Layer 5 of a small transformer language model trained on English Wikipedia (13 layers, counted from 0, width 128).
A neuron's activation on a vector x is GELU(gate . x) times (in . x), where the dot is the dot product.

Input weights of the MLP neurons that the questions are about. A number n stands for n times 0.0033.
n7 gate: 14 21 31 34 -7 -43 -27 -46 20 -36 -2 -18 32 -5 -54 -23 -23 11 -26 11 26 -34 -11 8 30 7 35 -40 -12 31 64 0 -1 30 18 28 -7 1 -5 -58 12 -19 -12 31 11 -32 33 -31 -34 6 -18 5 -2 -24 9 11 17 6 -12 -17 -35 27 9 9 8 19 -10 31 -19 -37 -17 -10 13 -12 12 -18 26 32 10 -10 11 -14 -33 22 8 18 -6 4 51 53 4 -44 28 3 1 -26 7 10 30 42 14 -7 -10 17 18 -27 22 -9 15 -17 -3 28 29 23 34 -1 -48 -41 -16 -27 -26 -27 14 -21 -6 -26 -31 24
n65 gate: 14 2 17 52 -11 9 -24 -41 -27 18 -23 2 27 -6 -1 -18 -11 19 10 -23 -12 45 54 -10 13 -25 -19 -19 25 17 -12 -4 33 -23 18 -32 9 -3 -50 -5 18 4 -70 10 15 53 -6 -24 8 -43 12 -19 5 13 -43 -23 4 -19 -1 -25 63 -50 -4 35 7 8 22 -60 -11 11 21 -10 -40 5 -29 2 27 18 12 -42 -34 -6 18 -29 0 6 56 49 28 21 -37 -44 -35 0 2 31 28 -24 0 12 3 -34 -24 32 -36 -20 -27 16 55 -12 7 25 -17 21 26 37 5 6 -16 14 -37 -25 1 53 -23 -1 6 -6
n85 gate: 23 -2 28 -17 32 -32 -4 8 45 3 -47 -17 14 -17 8 1 -71 -23 11 9 -25 -22 -10 -10 22 -12 -2 -9 -2 -48 -1 40 3 -17 4 11 -6 9 -26 -41 26 -32 19 13 -16 18 -30 -16 23 10 23 42 -22 -71 -20 1 -6 -13 1 -35 -14 12 3 26 0 -47 11 -14 22 -27 32 11 -38 45 -37 9 -20 1 19 2 -14 12 -2 16 -28 6 21 -4 -19 85 -20 -8 -14 -5 -3 24 26 53 -11 -6 22 6 6 48 -35 20 -15 41 -8 6 -8 -4 -16 -9 16 7 -33 3 -22 1 -4 22 -6 19 -4 -41 13 7
n93 gate: 27 -2 -17 -17 6 -67 28 -41 35 -6 4 8 23 2 4 -8 -69 -42 -39 -7 10 -4 -10 49 -6 6 -5 -1 5 19 34 16 -24 14 2 13 15 -30 47 -24 -10 -50 -24 1 42 -28 -2 -6 10 9 -10 3 7 17 5 51 -17 -5 -2 2 19 -16 17 39 -12 -34 -17 2 -18 46 -30 25 -14 28 -35 39 17 -21 85 -14 -60 -16 -11 -17 53 -16 13 -2 -20 24 -47 -27 -15 8 -1 22 -28 11 6 6 -57 10 17 -19 13 14 -30 6 21 42 -2 -28 -43 -5 60 20 -27 -2 11 13 6 -15 2 27 -6 9 24 -34
n138 gate: 28 19 5 20 -1 -2 11 25 5 37 23 -6 23 1 -36 -8 6 16 -31 -36 -26 42 -38 -4 0 25 -17 32 -14 12 32 -29 -18 -23 1 -73 -6 -22 8 4 37 -12 -1 -27 -10 21 21 16 -6 42 37 4 -3 -18 -27 34 -2 -32 8 -14 38 7 2 7 -48 -9 -22 -59 31 -1 1 4 -42 -4 -10 7 -9 16 -33 -13 15 22 14 -43 -43 -13 24 -4 34 -30 12 4 21 -13 4 -3 -10 -32 1 -3 8 -19 41 24 14 -8 -18 16 -33 16 -19 -1 -54 24 -23 -11 -23 35 8 -20 12 1 -31 14 20 -9 -6 37
n170 gate: -34 -8 -8 -64 -45 -58 -32 -54 -16 -50 1 -11 -13 9 -5 -46 10 -35 35 12 -8 6 -18 -10 -13 -41 31 -9 -8 -5 -21 -14 -11 -19 9 7 -2 30 22 -35 -15 8 4 -76 -22 8 25 1 -13 4 7 19 -30 -12 -5 33 3 22 1 -44 36 -29 62 29 25 11 -52 11 -42 23 -21 59 12 2 2 -6 -8 -17 -2 24 42 -11 31 16 40 6 -32 4 0 8 38 32 -48 3 -2 33 -13 8 -16 12 -23 -13 -46 -42 -26 5 -22 13 9 -23 -5 65 -11 12 -7 26 -10 -12 -27 -17 51 -7 28 26 -37 -48 42 16
n204 gate: 31 -27 1 9 3 -5 -15 22 -9 14 6 3 11 21 4 9 -2 1 10 11 -22 39 36 24 -28 -3 9 10 -26 15 -2 -3 -17 -7 13 19 -5 34 -12 14 -19 -6 -38 13 -13 -12 -37 23 -28 1 -2 13 26 -3 -3 5 -56 3 35 14 -13 -32 -7 60 -17 -18 1 -2 1 7 36 19 -18 26 -10 -28 -2 -31 12 60 -9 20 41 -9 -5 -10 27 9 43 -11 -1 -27 -7 27 58 -25 -5 7 16 -27 22 -22 18 16 -3 -16 13 -7 -25 -30 6 -9 -10 -2 -3 -66 -8 24 42 16 -50 28 -27 6 4 -21 39 -11
n231 gate: 13 -34 33 3 39 -55 -24 -4 22 19 -14 -31 7 -4 -30 -26 -8 35 15 -7 17 -5 -17 -32 42 -6 -20 29 53 13 59 -19 -44 16 3 5 -19 -8 22 -45 24 -20 -9 34 1 -10 -11 1 -5 -4 -8 10 -10 -2 -17 -18 -23 5 -34 -5 42 -39 16 69 34 -20 31 -38 28 14 -53 -1 -38 25 -23 33 -24 13 13 -21 1 42 49 -7 -80 -15 -44 12 56 55 -6 -13 -25 -27 10 6 -11 3 -43 13 39 19 8 30 34 14 -46 -19 -28 5 -17 -10 -6 -16 -17 -41 32 -31 45 8 -11 20 15 36 -16 -11 8 -44
n256 gate: -4 17 9 0 -23 -35 -55 -38 16 43 41 -33 -15 -6 -15 -19 -3 19 -8 9 52 -42 12 -81 -18 -11 -15 4 42 8 5 25 -64 -26 26 -3 50 44 -9 10 40 -30 -5 -19 -26 -11 39 34 6 5 28 -20 -28 12 -15 16 13 -25 23 10 2 -25 42 -2 -41 -10 -23 11 -3 -2 11 -12 -6 -10 -2 4 -10 12 -12 -60 27 -6 38 -64 35 -15 5 19 1 -23 41 37 -54 -29 -2 -23 29 -4 -15 -2 11 6 2 2 8 -9 -53 -30 20 12 38 19 10 -19 -16 -19 3 -12 -37 -14 18 13 18 -19 29 -30 -24 15
n282 gate: -31 17 20 -20 -26 -32 35 55 20 -5 3 -28 28 -4 21 1 7 -16 70 4 47 -7 5 21 13 -27 25 -14 -29 -13 12 -49 -13 5 6 -11 21 -4 -3 58 -27 30 -33 2 -1 -39 -19 -46 -1 -15 -20 -8 -20 -9 -11 -64 26 5 40 -1 -37 2 12 7 -12 10 -29 -10 31 20 10 6 72 6 -47 10 10 0 8 24 5 -12 9 15 -18 -11 -74 44 12 -11 8 -14 3 -9 8 18 -36 -2 -1 -3 -14 10 -9 16 -2 -7 -26 13 -2 43 -26 27 -29 -2 4 18 -6 -9 -23 -36 -1 -2 -1 -58 -54 4 -49 11
n365 gate: 3 -15 18 0 -31 -6 15 29 -23 37 -41 -5 7 36 -81 24 -16 -5 12 38 -44 12 -5 -27 39 -27 -26 -6 13 8 23 27 -56 -11 23 8 -20 -53 2 -9 -12 -29 27 7 -10 12 39 -13 15 18 36 -20 -29 -3 -1 -29 -12 9 2 -12 14 9 -23 -10 -19 -31 60 8 3 11 -33 -2 -17 10 -27 11 3 16 -2 53 21 -2 39 -36 -62 -20 -23 22 21 13 23 4 -64 -11 20 24 -33 -2 8 19 32 -15 50 18 -25 0 -27 1 3 12 -22 -2 -32 45 8 2 -38 -20 -25 -23 26 14 -26 17 -11 36 -35 6
n382 gate: -18 -17 24 23 75 28 5 -11 -18 11 -41 8 -6 0 -41 -36 15 -11 -39 -20 9 -75 24 18 12 24 -61 -47 29 37 29 8 -4 2 16 2 -48 28 42 -42 -16 -2 19 15 -18 -48 -22 -23 4 1 3 2 -27 13 -22 8 7 1 -10 4 -13 -24 5 26 30 -3 32 -21 -20 28 18 16 45 23 -8 13 -19 -13 13 45 22 -38 -16 -4 -13 -13 -3 -18 -18 3 -7 -6 -11 -48 26 -7 -2 5 5 17 9 6 20 -24 -6 -27 -20 -7 -39 29 -21 -12 2 -4 21 -42 -23 2 0 40 24 30 -35 7 -21 -62 34 0
n501 gate: 1 53 -14 -40 -1 -25 -18 -28 -9 21 10 -11 -3 -49 -11 -64 -4 17 27 -17 -43 37 -6 -40 27 39 2 -2 -5 -1 20 -28 -7 28 -24 -13 -27 4 -40 -30 37 17 -10 23 10 3 34 0 15 43 42 -13 -50 -11 11 7 32 -43 -11 5 34 -7 8 -8 -17 -19 38 -11 -10 0 9 22 -7 -1 -18 25 4 -5 -18 30 29 -1 -10 -68 19 6 -18 2 -17 34 -16 30 -17 -32 -1 30 -33 -6 -1 11 -30 9 11 27 26 4 -59 -6 7 4 -17 -13 9 -9 12 -40 -10 9 18 -19 -8 -39 -2 7 5 1 -11 -6
n7 in: 6 -43 28 -30 3 -43 2 -37 14 -6 23 21 46 -21 6 -12 -27 10 25 -25 -5 5 -68 45 19 12 21 -42 25 25 22 18 23 30 26 7 -18 -49 -26 5 13 39 -24 -24 10 5 38 -64 7 -5 -4 -5 -2 -29 -19 -3 35 19 -20 -9 -3 4 -23 -9 9 13 -9 9 -35 21 10 40 25 -27 -15 25 -28 -13 -25 -13 40 -45 -5 -26 -8 -9 -13 14 -3 20 8 -41 3 18 7 -23 -41 19 26 21 16 24 -16 -20 5 -49 21 18 -40 2 -39 14 -30 35 -6 19 20 -2 -39 -2 34 -28 15 2 -29 -19 -59 39
n65 in: 29 63 5 46 23 -8 21 14 -40 -40 10 -6 -6 3 21 -12 18 57 31 3 0 40 18 21 -39 -52 8 -31 7 32 -5 15 -8 -10 17 32 24 -35 -44 27 -65 38 16 -23 40 24 0 29 10 -26 21 2 -44 -19 21 -29 -3 -11 12 -56 -39 6 -5 -19 27 -11 8 20 62 -18 42 2 23 22 -45 -2 -33 21 1 -10 5 12 -19 6 -17 20 -34 -17 -59 -65 0 -8 28 -35 41 -18 -7 71 27 3 27 0 14 9 -12 2 -33 11 8 11 -13 -26 21 32 -4 12 23 -27 -2 -8 -1 -35 25 -7 -27 0 -17 20
n85 in: 2 -8 6 -35 6 -36 33 2 7 32 12 26 9 1 9 -3 -15 -6 -7 -1 9 -25 -8 5 -21 3 8 -19 -48 -12 7 25 -11 7 -36 -27 25 7 33 -18 -8 -17 30 3 -4 17 -23 15 40 -28 17 -9 -4 -15 -20 20 -24 -30 0 -47 -11 19 -15 30 0 -38 16 -2 -10 -13 63 -11 -34 35 -36 32 -39 -29 -9 -18 -2 13 0 15 4 -50 56 -13 -38 14 -13 -5 6 -19 33 17 -12 70 -26 -32 -1 2 26 15 -58 20 12 -15 29 18 5 -15 -60 -38 -2 -21 6 -1 -11 8 39 -28 -15 49 -8 -1 10 -7
n93 in: 33 24 -39 5 -40 16 -30 27 -10 34 -26 18 16 -56 -10 4 3 -4 19 38 22 -25 -23 -1 -52 -21 16 20 1 -16 -4 -10 9 19 -31 21 -8 25 4 0 6 -44 38 11 -5 -20 -48 12 -2 -26 -2 47 -26 37 4 32 27 -9 -29 -25 2 -12 -19 10 54 -50 -38 -14 6 -14 45 26 -13 11 8 16 25 -3 26 -33 -25 6 -9 48 15 -39 19 45 -23 -3 13 -25 -7 -9 1 20 -18 27 -7 -2 53 17 -12 18 12 -21 4 17 50 -60 -50 27 15 49 -16 28 -3 -7 -15 -10 -16 21 -19 35 22 -13 73 40
n138 in: 12 -25 9 -23 3 -10 -18 -15 -8 31 14 19 41 -27 -49 6 -12 28 -2 -50 13 14 -32 -16 28 42 30 14 26 -31 21 34 -10 -14 -7 -31 9 -3 6 -14 1 -2 -8 -7 5 -17 3 6 -32 20 41 -9 -34 -17 -12 -1 -5 -5 -5 -10 12 -6 -25 -2 -43 -23 -41 -6 34 -3 -43 36 -34 8 -16 41 8 10 24 -20 36 3 8 8 -14 -6 35 40 18 -4 15 31 -5 -6 18 8 2 6 -28 -4 4 28 -3 -11 6 -4 12 6 19 5 -33 -18 14 61 -26 3 19 -1 30 15 -11 12 52 -2 8 20 -32 -8
n170 in: -11 -15 -51 -25 18 -32 -2 35 0 -40 54 -17 9 41 -2 23 -2 15 94 12 -6 -16 -16 24 -1 2 36 15 1 25 11 -33 10 -14 -14 -1 9 12 -15 27 -15 7 32 -7 23 -19 22 27 -33 2 -32 16 -6 -33 -8 6 11 -3 13 6 -14 -41 15 47 37 0 42 36 -34 0 2 26 -8 2 -37 7 -26 4 54 -37 41 -27 25 -52 24 -38 -59 2 9 -28 -20 10 -36 -18 -16 17 -8 -7 -25 -29 12 -4 -6 14 -31 -5 -9 55 -51 2 -44 17 -2 31 -36 -34 12 -44 -31 -22 33 17 71 -2 -17 2 8 6
n204 in: -8 -2 14 -16 41 -30 -14 5 -3 15 -7 -18 -15 -15 49 22 0 -4 1 27 -39 -13 -6 -44 26 3 1 33 -21 2 14 6 17 -10 -14 31 25 -8 -13 3 -1 -21 -4 -31 14 17 21 -10 11 15 57 1 5 34 -10 23 -10 -3 -51 45 6 -14 4 -48 8 -25 14 9 -20 -10 -36 -7 -40 -7 10 -32 10 4 11 -22 -35 -15 -66 24 10 -28 -3 -16 18 17 -18 6 19 -21 41 26 14 -63 -5 3 1 23 -16 -15 -8 35 -7 -3 8 13 31 16 2 -18 -10 15 21 -25 -9 -40 38 0 -37 -28 18 -4 -12 -31
n231 in: 46 31 -4 13 -17 -25 -50 14 -46 -20 -28 -52 13 -17 -1 -18 -21 9 28 -16 -15 9 1 26 -20 -18 34 20 -13 -7 77 -21 -48 52 -23 -2 37 8 -15 3 -47 -3 8 27 -23 -5 -4 -36 56 -10 -33 -29 -16 38 55 10 6 -32 -28 -35 -19 -8 1 -10 -30 -8 -12 -11 -31 2 17 -7 -25 8 -19 -32 0 5 -21 -11 43 27 22 11 7 -16 -12 8 12 30 -12 -51 -17 -63 42 -11 -6 2 -3 26 13 4 13 0 7 28 8 -43 8 -30 41 -6 31 -25 25 15 19 -2 13 14 12 -45 -47 10 14 -8 -37 35
n256 in: 8 10 13 1 10 -22 10 1 5 17 2 11 -3 2 35 26 -17 4 35 4 8 -36 -28 36 7 24 23 33 -17 -5 10 23 24 5 0 -3 10 -5 -18 -21 5 5 20 5 7 -45 -25 -29 24 -6 -12 -23 1 56 -10 -28 28 -33 15 40 -2 6 -8 -3 2 7 -25 30 -47 -20 -50 26 7 27 -40 -7 61 -3 13 -21 -38 -5 -19 -51 -4 33 31 3 -5 20 -13 -20 10 -48 5 8 -17 -57 28 -40 -14 18 -33 -11 -31 -42 18 -4 9 -57 41 -30 -11 54 -9 -20 1 -38 26 -4 -33 22 -1 -6 -17 -4 43 -41
n282 in: -20 29 -29 -8 -12 9 8 60 15 -13 28 -12 -41 -5 5 -20 -7 2 0 12 20 -6 26 -56 29 24 -30 6 -1 -30 1 -19 -27 4 21 -11 39 17 -48 28 -17 2 -19 -30 41 -8 -7 -9 9 12 -37 -10 -10 -10 -16 0 -1 20 26 -1 22 1 3 -8 53 3 14 16 -19 -11 -25 -35 44 3 -11 23 -41 18 15 6 -18 0 4 -14 16 11 -39 41 -34 -18 -72 17 -18 1 -11 18 -12 20 -23 -41 -12 -14 10 48 21 -2 -32 36 7 26 -3 13 -3 -9 9 28 28 6 -42 -10 -13 -1 6 -16 1 -7 -50 -5
n365 in: -1 -33 17 -2 -26 19 12 27 2 -7 29 15 45 -17 -27 21 22 13 -22 13 -10 19 -37 4 16 -4 -10 11 -15 -51 34 13 -7 -15 -1 26 8 -21 20 1 -12 -15 18 3 24 31 -42 -22 1 -14 -59 23 2 32 15 21 29 5 39 19 4 -27 -8 68 -27 39 18 -10 26 -16 -32 21 -11 -56 13 0 19 -10 4 -37 -22 -36 40 29 -6 -18 -15 1 -6 -3 -5 -4 -4 -22 -28 1 26 48 12 -19 37 32 -1 -2 -24 -5 -26 25 23 20 21 -18 -26 36 24 -1 39 42 8 1 -11 28 -2 25 21 -9 -3 -23
n382 in: -43 0 -20 -1 8 15 -6 -26 -9 22 -11 55 -45 -4 -32 25 -32 -20 16 -36 -5 -28 12 13 -28 1 -6 1 10 -14 20 39 65 -30 57 7 -6 -26 -12 -8 11 27 25 -4 -19 -15 -11 36 -21 3 10 28 4 -28 -14 47 -27 -2 15 -24 -4 -42 23 21 -10 -29 9 18 22 -35 -42 14 -33 30 26 -15 -27 9 6 10 30 -4 41 4 -6 -28 -17 -25 -25 -7 -39 35 46 17 -4 7 1 48 -16 -40 -5 46 1 8 30 9 8 11 -47 13 1 9 -7 29 27 -14 3 -4 -22 -23 -4 -45 -38 31 15 9 16 4
n501 in: -13 -34 -21 33 6 -44 -1 4 29 44 33 -3 -4 -12 23 28 7 5 -14 -13 -40 10 -2 -16 -14 12 57 -15 13 6 -35 17 -1 9 -18 11 -21 -29 -38 11 3 -7 22 1 29 1 12 21 -18 12 -18 -37 10 12 33 -54 37 -52 21 -22 4 21 28 4 -19 -63 25 22 -4 -6 18 10 -22 -23 -24 9 32 7 2 41 1 -14 -20 21 12 -41 -8 -15 -4 -32 9 -2 -61 21 12 16 -51 -41 -29 -36 27 -38 10 -25 14 11 13 17 -51 -10 15 13 58 1 10 -11 -14 12 18 -7 -9 -11 37 27 52 35 -4 16

Each question shows a token from some text and the vector x that enters the MLP there. A number n stands for n times 0.062.

"in": 10 -4 2 -12 -14 -31 -19 11 12 21 10 16 -13 41 -12 29 9 -16 -18 -24 -11 -17 -17 -29 13 1 1 -14 23 2 11 -13 7 11 11 8 -6 32 17 5 10 -21 6 -9 -57 -26 11 28 -12 -12 -26 10 1 -37 2 0 -5 3 -22 34 49 21 -20 27 20 12 8 -1 -1 -5 21 18 -17 -47 -9 10 -12 -9 -59 9 24 9 7 7 -10 -10 19 4 -12 12 7 -9 18 -31 -6 -5 -1 13 3 18 17 -28 11 -31 6 18 29 10 -10 26 4 23 13 7 -13 -16 11 -6 -2 4 29 -7 -35 27 -33 19 21 27
The most active neuron and its activation: n382, at about 1

" Count": -1 -21 -3 11 32 -9 -8 5 -6 10 -17 10 -9 1 -10 46 -7 -32 0 22 14 19 -8 1 9 39 -15 2 -8 13 -5 -8 -9 33 -39 21 -27 -15 -23 11 -22 -26 7 40 -3 -43 -7 -2 9 2 -1 47 -17 -4 -5 50 -26 9 -28 -18 -6 -26 -18 -4 -34 -2 19 11 20 -16 14 -13 -12 -4 -3 -2 -9 -20 -11 19 46 34 -20 23 2 -6 -8 -11 6 -11 17 11 -10 -25 -21 -18 -8 15 13 8 28 -10 10 3 13 -8 5 20 -4 13 -34 -2 -1 17 -5 -2 -2 -30 28 -18 -11 -3 12 -7 18 -42 -16 23
The neuron with the highest activation: n382

" ": -16 -19 -11 -28 13 -14 1 -7 -21 -1 -29 5 -6 -3 19 18 -10 4 4 -11 -10 22 -12 -8 -17 1 -3 30 -1 -8 -9 3 20 -11 5 1 0 -14 -12 1 -4 -20 18 -9 -14 16 11 13 -10 -6 -3 1 -1 7 2 26 -14 -3 -68 24 -1 -3 -60 -36 0 5 22 -7 24 -22 -22 14 -8 -5 -17 15 -3 -22 7 5 10 -13 -19 6 16 -7 11 -8 -1 -13 -10 16 9 7 -29 31 -3 -32 2 -31 7 -4 -9 5 -10 6 2 -8 -3 -7 -14 -10 4 -19 -28 -5 21 18 8 7 27 5 9 -26 13 16 -4 -27
The most active neuron and its activation: n231, at about 0.23

"boy": -32 -22 12 24 33 15 -2 17 -4 -12 -13 9 8 13 19 15 11 -22 5 11 1 -8 -33 0 22 38 11 4 -13 -8 -9 -7 -12 4 12 -1 -16 -17 19 32 25 1 0 18 -30 -4 2 -13 2 -37 2 -10 -4 -4 2 3 -15 4 22 11 15 4 -12 4 6 -7 -4 11 19 -12 -21 -18 23 -12 10 -6 14 -28 -11 -5 24 -30 24 77 8 24 17 8 -29 14 -48 -39 23 10 15 -1 20 -17 -7 -20 -35 20 -16 4 -8 33 0 2 -38 -11 -29 -21 13 -2 -6 -12 -24 48 4 23 -9 13 -2 31 45 3 9 7
Which three neurons fire most, strongest first? n382, n65, n231

" as": 3 -31 4 -13 8 -6 -24 -12 -20 3 17 -5 -3 12 4 -24 1 14 -5 -33 45 -20 -32 -30 6 45 -5 19 -22 0 -38 -23 9 -9 12 26 2 -9 -36 3 9 -20 26 0 -29 -19 -5 -33 -14 -13 -29 -34 -9 50 22 16 22 -12 10 -30 -26 -13 -6 11 -18 -14 36 -15 2 -39 5 4 -9 -1 8 1 -13 -22 -6 8 15 3 14 3 10 17 32 5 23 -11 16 -4 -11 -8 -42 13 0 -11 13 6 5 -21 -28 -5 -5 23 -13 16 1 3 -12 -27 9 11 3 -12 -2 -35 8 -5 19 34 8 -22 -9 -9 -22 34
The most active neuron and its activation: n256, at about 2.3

" pro": -19 -26 -2 14 8 1 -3 0 -33 12 18 19 -20 12 14 14 16 16 -22 -20 -5 7 34 -8 -9 28 -16 5 23 5 3 2 12 -27 16 23 -19 -7 16 13 -26 -6 36 22 -2 -19 18 21 -5 -13 -10 -12 27 21 -14 -10 -17 0 -13 40 -4 -47 -26 25 10 -31 18 -31 -10 -37 -15 20 -5 20 1 -5 -21 -16 -13 13 23 -22 8 20 4 -36 9 -13 -10 -25 -14 13 27 18 -25 -8 -8 -4 12 -37 26 9 27 28 -1 -6 11 23 -9 2 -8 1 56 13 2 9 -28 28 -3 -17 -9 20 5 22 14 10 18 15
The most active neuron and its activation: n382, at about 8.4

"5": -1 -18 -16 24 8 0 19 -17 26 -28 5 39 -26 21 23 23 6 12 4 5 -4 -12 -26 -5 9 -9 28 5 17 -11 4 6 18 -5 5 -9 16 20 -9 5 -24 7 -3 -18 18 -11 -28 -7 10 -26 23 -16 2 3 21 -15 -22 8 25 23 -2 9 -49 -1 -30 2 -4 4 -10 -5 -7 5 -5 -32 -7 -5 -12 -17 0 -37 -30 6 26 1 1 -2 7 -10 -8 -13 20 -9 8 -1 4 -28 -3 33 13 -70 22 -8 6 -2 -15 -7 6 -24 8 22 -2 11 -14 16 -9 -19 46 -17 5 4 -7 9 0 -3 -14 31 23 -23
The neuron with the highest activation: n231

"ro": -6 3 9 -20 -14 -38 -20 48 15 -39 4 -1 7 -4 14 6 -5 -22 3 7 39 -8 -6 0 3 2 8 -21 -14 1 12 32 -10 -28 -8 -21 8 6 9 38 -31 14 -1 22 10 12 -6 7 4 -12 15 -30 21 -1 -3 -12 -20 13 4 8 0 12 7 4 26 -2 18 -15 -9 -28 -15 -10 29 -20 -8 3 -9 -25 18 24 -15 21 12 27 11 -56 -37 22 -17 -14 -4 15 14 -4 -13 -13 -18 -8 6 0 40 -10 14 15 3 9 16 4 -28 22 -39 -15 7 -30 4 7 -31 11 57 9 6 5 -5 -7 40 -1 43 -23
The neuron with the highest activation: n282

":": 18 -2 -25 2 -55 3 16 15 12 17 7 -25 -11 -15 28 11 -8 19 -2 -14 32 11 -9 -26 -7 56 -17 8 6 7 -21 7 -9 -1 -11 20 27 14 -11 -15 -22 -5 -22 3 -29 -14 6 -3 10 9 -5 -32 -5 18 5 10 -4 12 4 4 4 2 -48 -41 -16 -4 -13 -5 12 -9 14 2 20 -52 -21 -21 5 -43 23 -43 -20 -2 -24 12 1 -1 11 -7 2 -15 -41 3 15 -5 -30 -5 -18 2 20 -17 3 -16 -24 -15 -16 -10 -14 -14 -30 -27 -2 0 -25 -11 -5 13 13 -4 -11 -8 -1 18 -2 -20 33 -7 9 -2
The neuron with the highest activation: n256

" which": -11 -52 -6 23 -14 -3 -12 13 -28 4 17 6 33 2 12 -13 3 19 -12 -3 11 1 -11 16 -21 -2 -14 11 8 -3 -5 -10 -25 2 5 28 17 -17 1 17 -9 -29 20 -7 -41 12 7 -9 5 -20 22 -8 14 2 4 -5 -2 24 -32 -33 6 -27 6 12 19 0 10 36 15 -30 2 9 10 -21 18 30 -10 -39 -8 -6 -6 13 14 7 34 47 15 -4 22 -4 8 4 10 -9 -16 -9 -20 40 -14 -24 -38 -18 -33 26 -32 16 5 8 -24 4 -3 8 5 15 19 27 6 8 25 -30 -14 32 30 19 4 4 24 -31
The neuron with the highest activation: n170

" of": 8 -25 -24 7 0 14 -6 -14 -6 23 -9 -2 -11 -11 4 10 16 5 -22 -73 -32 -14 -3 -7 -15 1 -2 8 -14 16 14 38 -2 7 -29 -14 18 -58 32 26 -13 5 -17 -7 -30 -24 2 1 -14 -3 -17 -8 10 22 7 2 1 10 11 13 3 17 -2 -8 2 22 -19 -15 12 -11 -3 3 -7 -34 9 37 0 -45 2 -6 17 16 4 6 5 -15 19 -8 0 19 8 17 10 4 -17 -14 -5 12 12 17 1 -1 0 -45 2 -1 10 13 25 7 -22 -49 -13 -3 32 24 19 -6 -14 -11 -14 -21 -6 41 4 11 6 -1
The two highest activations, in order: n138, n170

" the": -35 7 1 -16 -5 -30 -6 -26 -21 -10 9 17 15 16 10 -22 10 -15 -11 6 17 -4 -4 11 -16 -18 -3 39 3 1 6 -8 0 1 11 -14 18 -25 11 -28 26 19 -6 -8 -11 -15 15 -2 13 -19 9 -19 -19 11 0 -20 -24 -5 25 4 7 7 -21 16 -8 1 21 3 -1 -12 16 -33 5 -12 -21 4 -3 -82 -24 18 -8 11 10 -4 14 -29 -9 13 -3 0 23 -13 -10 -24 -17 5 -3 17 -7 8 -3 -25 -6 10 -12 9 6 -16 17 -37 6 27 19 -14 8 3 17 -25 -13 16 19 -17 6 -8 23 -25 2 -27
The neuron with the highest activation: n256

"==": -50 12 17 3 1 31 17 35 9 29 61 34 -5 0 13 -21 -6 -6 0 -1 -32 30 -17 23 15 -22 -1 13 -15 3 -5 34 -17 -7 6 -9 -12 -22 0 21 -21 -12 -41 -14 -6 32 -9 8 -24 -22 -62 -21 22 31 -14 8 -19 -12 13 24 4 11 1 15 -11 11 18 -17 21 -39 -23 -17 14 -43 -24 -9 -3 -16 -10 -3 -5 -14 -24 4 11 -11 -15 6 -1 14 -1 -5 -8 -12 -15 -9 -29 17 5 -11 0 20 -28 4 8 9 11 42 18 10 27 8 12 -15 17 21 0 8 26 -10 -4 36 25 12 -13 -11 -8 -14
The most active neuron and its activation: n282, at about 2.4

"-": -29 -19 -19 -11 -9 13 -36 -13 18 5 13 16 15 -2 -7 44 0 -8 13 -12 9 0 -7 -12 -6 17 9 24 -7 36 -1 -21 -20 -11 -9 -16 -10 -30 -3 0 13 18 -2 26 -5 9 15 5 10 -8 7 -25 4 -15 5 -29 -7 8 -2 9 30 12 -21 -7 8 -19 -4 -17 -7 -29 4 -36 -7 -15 10 -15 -15 -17 -3 -9 26 11 1 11 52 18 -15 -51 -10 2 -3 5 15 12 -8 1 -25 17 -15 -8 4 8 -16 -15 35 10 2 8 -15 5 10 4 17 -23 4 14 -21 -16 41 17 2 18 7 28 17 22 1 17
The neuron with the highest activation: n501

" or": 31 -33 10 12 -14 15 -17 -19 -54 23 18 -27 25 1 31 0 14 22 15 -14 2 15 -1 -8 -25 -3 -21 4 -17 -2 -33 2 -17 -4 -7 6 31 -12 9 12 13 18 8 -7 4 -30 10 11 7 9 -10 5 -10 8 0 11 14 -5 14 -11 18 1 -27 -8 13 -34 20 1 -3 7 -17 31 13 -29 -11 -2 1 -34 -12 10 7 -36 6 -8 3 34 12 -11 -20 -28 -12 35 14 -17 -16 24 -67 2 -16 -25 5 -4 -1 3 -14 -23 24 10 -1 17 -3 23 9 22 -17 -1 24 2 -9 -6 -1 -19 -1 27 -19 23 -9 26
Which three neurons fire most, strongest first? n501, n170, n138

"gar": -23 34 11 2 5 -9 -2 11 -3 -3 -21 0 -26 -10 -11 -23 11 -9 -10 7 -33 39 -34 -9 28 -24 -29 -11 -26 13 20 16 -10 8 5 13 3 -12 -41 35 -8 13 -15 9 9 17 13 13 -17 -11 -15 -11 -15 0 -11 -12 -3 25 4 -29 -26 10 -4 6 10 29 -3 13 -6 53 -5 -31 -28 -23 33 18 6 8 -30 51 3 27 26 9 8 -17 21 -28 -11 7 10 -7 18 8 7 20 -12 10 -1 -28 -4 -23 14 -8 -17 -25 25 13 -22 31 -20 19 -27 -8 -13 4 26 -2 -5 23 -6 -6 -7 -4 11 10 -26 35
The neuron with the highest activation: n282

"ly": -18 -16 44 14 -34 -14 9 32 2 7 27 -17 8 11 25 18 1 25 36 -42 27 -37 -17 3 21 -3 -2 -19 16 -7 20 -12 -2 3 -9 -6 -1 -26 -10 11 15 -7 9 4 -24 -4 0 0 -8 -7 9 15 16 18 -7 -4 -1 -6 27 20 -11 5 -14 20 -6 -1 20 -15 -1 5 -18 -17 31 -3 2 26 -33 -18 18 -7 8 -13 -2 -6 -8 29 21 9 -1 23 -25 16 -1 28 -42 -1 -20 -3 23 -26 -8 44 4 39 14 -56 -16 -7 20 -18 -3 -6 17 -7 -3 -25 26 29 -8 -23 15 8 19 21 25 39 20 -15
The two highest activations, in order: n282, n256

" Lady": 13 -2 -3 0 28 23 3 20 -27 19 -8 8 9 -14 3 59 10 -24 -4 -13 -19 -5 -26 -37 28 45 8 11 -29 11 -33 -20 -36 40 -19 -3 2 -9 11 -10 17 -8 4 15 -29 -22 -28 -2 -24 -12 -2 -6 20 -43 -4 -13 -7 2 -2 0 9 -35 -46 -26 0 5 1 6 0 -25 -7 -14 -18 4 2 7 -24 -42 -14 -2 19 14 -9 22 -1 -4 14 6 -19 12 -27 3 2 7 5 -4 6 30 17 17 3 -23 14 5 11 -15 -8 15 -14 11 11 -32 16 -7 3 -23 0 4 26 21 -2 -6 -18 5 -7 -25 -6 18
The two highest activations, in order: n85, n138